Layer 8 of a small transformer language model trained on English Wikipedia (15 layers, counted from 0, width 64).
A neuron adds its activation times its output weights to the MLP's output. To switch it off is to set its activation to zero at one token and run the rest of the model.

Output weights of the MLP neurons that the questions are about. A number n stands for (n - 500) times 0.0018.
n0: 539 401 610 754 171 531 856 582 710 547 490 460 436 543 731 507 401 207 288 591 411 592 741 275 560 464 468 711 197 474 482 318 536 469 422 503 480 557 384 441 281 509 515 266 679 330 471 781 616 742 598 464 711 375 630 526 803 404 542 664 606 457 515 704
n18: 568 759 486 291 556 282 301 648 460 661 613 408 430 503 428 420 646 532 734 480 652 457 368 823 214 184 499 751 588 592 628 765 479 507 652 533 724 477 347 319 650 662 414 357 345 557 510 554 672 233 512 507 474 988 392 440 664 528 687 244 585 414 422 685
n29: 632 378 535 376 447 661 137 325 341 589 501 326 599 252 528 684 568 498 431 540 377 416 450 389 456 478 591 374 638 252 651 476 570 500 492 386 541 566 660 605 430 353 425 418 209 480 527 378 615 579 383 589 495 324 840 210 403 593 520 428 432 533 427 615
n55: 449 643 380 226 499 479 806 660 122 676 358 705 487 129 382 453 442 462 445 359 316 438 560 496 489 886 469 549 166 661 702 688 604 474 409 379 816 277 511 526 478 565 383 551 495 638 452 457 612 631 264 203 392 412 483 536 398 483 426 215 568 494 545 521
n64: 673 401 499 385 656 428 628 695 193 528 290 503 269 659 644 715 411 591 677 464 301 682 560 777 610 670 401 240 351 536 812 430 534 163 560 370 331 447 629 785 516 615 496 502 428 261 494 546 513 445 578 657 581 534 661 749 725 481 583 192 766 553 754 411
n68: 512 544 353 428 450 338 322 568 510 727 659 630 404 362 573 620 588 517 595 301 607 701 417 788 341 357 563 652 461 447 776 658 263 607 695 552 516 629 585 409 387 278 402 587 471 176 663 637 345 562 510 496 561 452 744 757 461 288 482 483 431 565 546 367
n74: 428 650 401 266 526 510 443 431 572 453 347 708 464 476 514 365 528 633 830 446 571 664 613 395 516 387 632 426 657 551 523 494 824 590 344 298 736 608 670 635 356 463 370 725 479 855 641 466 557 448 515 565 346 701 850 638 586 258 497 481 866 516 747 281
n76: 675 401 320 513 440 498 545 424 683 411 273 292 501 566 515 575 538 597 764 635 630 328 331 397 351 338 718 741 556 497 429 275 698 524 279 421 348 590 435 631 380 707 535 456 591 457 645 249 333 488 508 547 677 645 616 575 483 402 623 297 541 571 584 422
n78: 517 287 367 479 379 554 315 479 228 629 506 367 363 595 593 693 366 576 603 450 396 245 568 438 222 413 444 322 580 379 664 578 334 606 323 321 526 368 357 565 413 504 566 606 578 299 369 681 561 459 439 277 432 429 330 639 386 489 580 530 323 544 365 358
n92: 486 395 514 452 577 654 548 342 908 399 251 817 438 382 451 441 441 553 389 522 537 825 298 314 511 364 645 503 484 234 536 272 616 775 616 706 565 674 436 753 408 594 418 649 739 834 782 446 559 527 511 418 386 368 551 456 672 523 446 631 394 505 406 458
n108: 533 584 738 612 578 372 276 746 270 675 354 670 353 421 591 473 630 390 50 301 578 473 415 460 683 475 465 320 600 633 583 507 918 732 452 424 524 669 730 209 506 641 436 426 366 527 380 458 386 303 868 258 501 436 362 496 654 541 494 561 211 508 686 492
n120: 357 445 467 369 582 466 470 423 622 413 470 549 174 620 514 426 821 415 558 553 624 398 302 478 571 596 366 437 453 613 444 450 347 657 686 420 479 295 554 733 287 403 510 372 763 638 602 316 553 511 445 408 440 538 379 482 518 409 529 544 796 384 425 642
n163: 588 506 326 490 300 374 338 429 472 717 273 697 441 330 346 400 204 372 595 314 538 168 501 338 489 565 623 393 418 430 346 581 584 446 469 269 447 682 765 342 541 440 616 681 485 348 518 426 451 573 433 102 606 204 255 684 512 584 304 401 479 471 399 645
n195: 627 289 377 629 571 494 492 495 399 508 633 527 712 665 652 527 478 368 307 429 563 618 546 466 500 669 393 473 542 600 729 713 534 471 501 393 692 429 651 441 908 596 346 462 587 681 548 463 345 511 562 651 611 431 592 571 564 370 298 592 753 429 403 359
n223: 576 506 661 564 500 586 168 539 650 398 359 580 618 344 483 580 502 418 582 710 435 712 594 200 496 332 449 765 347 338 406 200 642 550 331 498 351 394 655 688 129 510 554 467 154 402 287 595 638 578 256 534 651 201 556 720 506 436 593 794 441 540 782 519
n248: 569 525 260 554 671 668 613 490 629 345 411 613 426 540 458 499 363 376 399 300 525 417 664 333 591 540 554 368 480 649 381 493 589 529 323 249 443 607 610 452 759 465 595 425 536 584 422 300 472 526 227 672 575 832 355 339 656 620 41 592 402 338 444 432

Each question names a token from some text and the token that comes next. It shows the activations a of the neurons there, in the order above. A number n stands for (n - 500) times 0.028.

Then comes g, the gradient of the next token's log-probability with respect to the MLP's output, scaled to length 1. A neuron's effect is roughly proportional to its activation times (output weights . g). A number n stands for (n - 500) times 0.00098.

" to", then " have"
a: 497 502 498 535 501 509 500 502 514 502 500 422 505 476 498 468
g: 850 632 373 282 526 528 637 636 457 595 473 543 498 654 392 550 313 415 544 404 399 665 609 589 479 470 524 643 698 580 507 457 451 437 406 301 557 608 554 529 648 779 301 466 567 697 324 596 581 448 570 723 270 588 489 385 596 622 378 409 602 731 615 418
Switching off which neuron hurts the next token most? n120

"ph", then "."
a: 500 490 592 495 983 493 541 495 496 500 506 500 491 500 465 422
g: 493 344 872 421 433 320 262 492 411 575 392 571 567 588 562 479 373 314 419 482 633 494 611 483 476 381 281 443 467 494 650 390 293 418 522 384 390 443 611 417 550 544 506 565 389 598 520 207 231 393 557 536 658 656 483 466 445 447 301 490 625 562 721 227
Switching off which neuron hurts the next token most? n64

"itive", then " nature"
a: 627 480 502 502 500 500 500 495 508 502 502 498 500 544 525 500
g: 455 506 666 493 575 337 396 515 541 488 278 449 327 582 462 464 498 549 339 397 483 141 526 506 421 676 273 558 340 334 391 341 368 468 565 474 633 495 203 543 368 724 370 446 569 426 677 624 588 784 591 379 485 569 593 330 583 447 328 662 590 616 462 578
Switching off which neuron hurts the next token most? n0

" finishing", then " the"
a: 492 497 497 493 493 495 510 544 529 501 477 491 499 496 508 502
g: 306 351 403 523 226 660 466 311 518 586 768 490 550 618 507 633 517 467 536 555 305 414 606 748 416 736 422 366 541 271 252 413 536 407 595 609 620 635 431 438 441 453 728 406 542 510 372 604 665 460 404 640 689 453 578 484 424 428 562 555 758 616 453 372
Which two neurons, each switched off alone, lower its probability most, in order? n108, n78

" separate", then "ly"
a: 494 377 504 509 500 493 496 498 395 508 496 493 500 505 499 508
g: 525 432 411 508 604 420 487 576 305 372 512 291 381 710 362 483 525 452 360 626 501 504 412 492 448 440 254 526 370 500 418 354 612 477 527 423 456 583 622 358 687 573 312 178 400 534 546 535 622 578 675 629 556 552 518 652 462 516 194 519 403 694 468 915
Switching off which neuron hurts the next token most? n78

" from", then " 2014"
a: 496 480 499 495 498 499 499 532 505 479 501 500 484 500 506 487
g: 621 518 560 460 501 527 621 407 540 605 432 513 478 586 416 566 293 333 502 457 648 318 581 501 679 309 286 495 454 478 660 647 278 475 615 169 534 512 332 652 442 505 559 526 614 439 485 482 344 804 469 266 305 496 423 529 198 603 411 391 382 283 474 397
Which neuron, switched off, raises the next token's probability most? n163

"ert", then " his"
a: 491 514 499 501 498 494 502 581 479 471 498 501 511 484 494 374
g: 375 429 484 695 430 557 401 353 515 544 250 409 418 468 284 359 555 418 379 531 416 646 593 634 573 700 263 359 650 517 531 598 611 431 596 528 713 734 437 412 557 262 366 602 354 726 717 575 723 511 547 408 408 619 368 361 349 496 325 496 528 649 570 425
Which neuron, switched off, raises the next token's probability most? n76

" throw", then " up"
a: 497 508 500 499 504 548 497 578 426 500 499 505 500 439 499 332
g: 478 571 598 566 696 533 360 524 469 290 332 489 417 465 710 450 417 643 732 521 629 475 385 436 506 358 670 515 674 326 518 540 299 555 393 636 334 469 722 653 322 491 462 478 521 428 550 395 382 318 383 321 267 369 596 585 591 585 554 273 199 422 329 550
Which neuron, switched off, raises the next token's probability most? n78

" Youth", then " Service"
a: 507 505 505 505 500 500 496 496 503 499 460 499 541 500 501 498
g: 534 571 410 456 391 538 237 507 555 447 430 496 491 478 174 510 384 645 330 398 519 222 648 393 213 333 381 600 497 377 512 525 365 389 669 526 439 588 563 276 373 575 527 620 431 317 510 381 808 577 571 429 461 427 533 638 650 629 467 470 749 355 454 395
Switching off which neuron hurts the next token most? n163

";", then " 3"
a: 487 508 498 563 499 501 493 500 506 498 489 504 499 510 499 500
g: 721 606 590 423 624 507 570 596 492 369 422 429 800 716 547 741 435 481 536 721 536 435 506 495 713 408 761 591 286 297 560 403 345 492 584 698 383 398 661 365 353 548 492 593 358 399 521 559 284 489 495 527 631 476 446 403 540 423 548 513 487 165 560 385
Which neuron, switched off, raises the next token's probability most? n55

" in", then " Washington"
a: 504 505 500 500 496 496 496 502 502 507 502 494 486 497 501 462
g: 895 367 464 540 430 591 281 696 531 303 534 633 432 737 467 456 720 344 545 583 477 530 733 504 565 569 640 242 420 395 313 499 462 480 448 317 541 387 810 324 560 496 577 385 484 330 458 458 459 510 302 468 405 438 454 570 521 364 433 442 584 537 361 582
Which neuron, switched off, raises the next token's probability most? n248

" Andrew", then " Far"
a: 493 501 500 509 500 568 499 642 500 443 494 501 497 492 497 444
g: 356 572 319 573 628 416 451 573 412 380 490 447 708 500 399 719 508 648 368 382 405 465 699 476 639 324 548 434 305 360 678 388 420 590 242 555 561 412 498 597 547 739 496 758 575 557 568 214 543 696 400 309 488 549 485 558 515 304 519 515 344 597 745 577
Switching off which neuron hurts the next token most? n76

" coach", then "man"
a: 500 500 498 510 499 499 497 490 507 505 499 502 499 552 496 502
g: 494 314 583 664 350 772 361 404 406 887 481 584 369 520 635 532 526 497 554 479 715 584 428 517 355 358 426 579 511 356 536 775 601 504 636 620 499 600 402 449 368 532 616 471 326 500 413 501 461 670 263 202 688 404 686 549 433 483 631 394 458 549 485 478
Which neuron, switched off, raises the next token's probability most? n195

" 3rd", then " ("
a: 496 504 503 506 488 491 507 499 500 503 524 499 499 480 493 504
g: 616 734 653 253 575 502 619 383 622 470 509 592 474 444 604 565 502 579 598 441 636 464 709 386 726 579 709 436 670 709 504 348 426 502 565 462 497 371 537 399 491 547 491 400 700 290 739 506 502 603 767 579 456 280 619 736 473 481 547 247 607 337 599 490
Which neuron, switched off, raises the next token's probability most? n64

" after", then " both"
a: 500 502 498 519 499 532 497 486 427 500 493 502 505 503 501 388
g: 401 385 601 277 421 466 472 500 458 628 763 331 672 287 431 498 406 423 228 696 486 631 590 645 500 623 553 470 535 521 469 418 618 489 462 449 572 604 665 564 620 618 716 600 634 579 552 254 451 578 618 322 699 632 395 508 348 779 529 490 743 662 453 531
Switching off which neuron hurts the next token most? n78

" immig", then "rated"
a: 503 500 499 501 501 500 496 607 592 499 497 503 507 416 497 501
g: 512 89 450 446 439 351 519 471 560 231 482 293 227 504 459 369 404 555 561 475 688 493 534 749 430 655 442 579 602 568 388 623 528 695 555 542 653 612 506 508 773 650 590 599 574 611 452 439 749 293 434 604 583 485 372 568 602 573 326 438 404 447 473 467
Which neuron, switched off, raises the next token's probability most? n195

".", then "\n\n"
a: 500 500 499 495 504 447 549 501 499 523 500 502 506 499 488 535
g: 715 546 396 309 621 605 479 465 612 521 567 526 399 524 212 681 265 702 566 103 489 240 671 521 647 465 441 652 521 577 617 639 341 376 559 402 486 611 546 496 400 532 443 603 465 609 539 439 472 547 602 589 481 658 647 568 345 391 704 575 523 618 662 357
Switching off which neuron hurts the next token most? n74

" in", then " 6th"
a: 502 500 499 519 498 501 497 497 506 503 501 499 501 488 496 483
g: 783 482 440 355 429 407 628 613 534 519 467 421 493 403 534 524 595 739 616 365 451 607 342 434 491 467 488 637 559 511 551 654 709 602 218 482 462 508 724 656 663 424 323 756 408 379 601 750 467 442 572 336 360 482 382 502 447 434 551 364 283 698 566 740
Switching off which neuron hurts the next token most? n55

" third", then " best"
a: 494 511 505 504 492 500 500 504 519 501 504 497 503 481 495 500
g: 596 477 803 379 516 383 496 399 529 520 546 355 433 468 610 439 447 539 499 555 419 587 396 407 517 375 675 473 729 605 390 638 323 540 668 406 532 493 628 385 521 431 577 688 550 565 649 417 551 930 482 134 290 556 461 497 445 549 588 498 455 673 761 578
Switching off which neuron hurts the next token most? n195

"\n", then "La"
a: 499 502 497 501 502 505 497 499 498 511 495 598 500 498 498 488
g: 488 759 427 559 612 350 341 450 467 360 655 600 330 606 618 452 258 597 434 492 332 623 427 530 599 546 541 653 334 339 626 550 612 252 365 591 774 593 440 625 482 525 453 677 394 455 305 642 455 322 369 528 383 414 572 425 627 534 492 692 235 534 312 577
Which neuron, switched off, raises the next token's probability most? n120

"s", then " ren"
a: 498 495 502 503 500 501 499 504 494 508 500 500 499 514 560 502
g: 311 296 515 846 538 604 301 605 469 444 527 484 601 504 513 129 583 500 417 498 404 487 472 488 547 713 457 371 604 372 586 443 644 791 335 517 394 486 477 533 574 409 656 580 374 468 501 556 453 606 359 538 555 589 471 493 302 517 583 859 389 278 433 460
Switching off which neuron hurts the next token most? n223

",", then " and"
a: 500 490 495 501 514 500 500 489 497 533 501 503 493 505 501 557
g: 682 550 521 415 313 298 520 514 499 282 466 536 437 686 336 425 346 527 429 430 424 288 536 355 534 413 455 403 727 699 447 440 575 335 443 495 524 718 677 659 398 503 501 508 648 152 663 515 453 671 753 387 481 416 476 629 424 232 571 621 468 542 630 436
Which neuron, switched off, raises the next token's probability most? n248

" of", then " attacks"
a: 569 501 535 473 500 501 500 505 532 500 487 497 483 610 487 502
g: 439 685 407 460 639 496 531 495 360 486 613 255 523 540 509 630 534 451 463 628 516 455 427 561 650 364 139 371 380 490 594 537 738 593 598 666 453 586 604 288 739 626 445 424 537 592 317 607 464 503 351 449 569 330 464 594 472 667 216 668 287 550 699 625
Switching off which neuron hurts the next token most? n195

"nce", then "s"
a: 539 363 507 501 502 506 502 545 466 313 500 500 484 497 498 475
g: 435 503 540 554 491 711 389 546 324 444 390 478 552 406 432 603 740 554 565 318 542 575 339 367 362 431 610 659 658 514 455 764 665 336 532 589 549 623 313 300 647 400 461 448 431 476 264 639 260 202 484 352 368 530 593 415 618 683 594 590 514 554 667 350
Switching off which neuron hurts the next token most? n92

" Tam", then "pa"
a: 497 493 498 500 499 578 497 497 519 502 494 490 477 500 501 500
g: 437 616 494 510 806 690 531 535 533 609 464 465 581 359 455 382 330 407 530 804 772 575 393 396 492 754 597 553 783 395 465 513 406 575 695 491 576 480 428 615 655 594 619 361 447 465 408 529 349 458 346 586 536 580 357 383 352 508 267 335 307 346 456 395
Which neuron, switched off, raises the next token's probability most? n68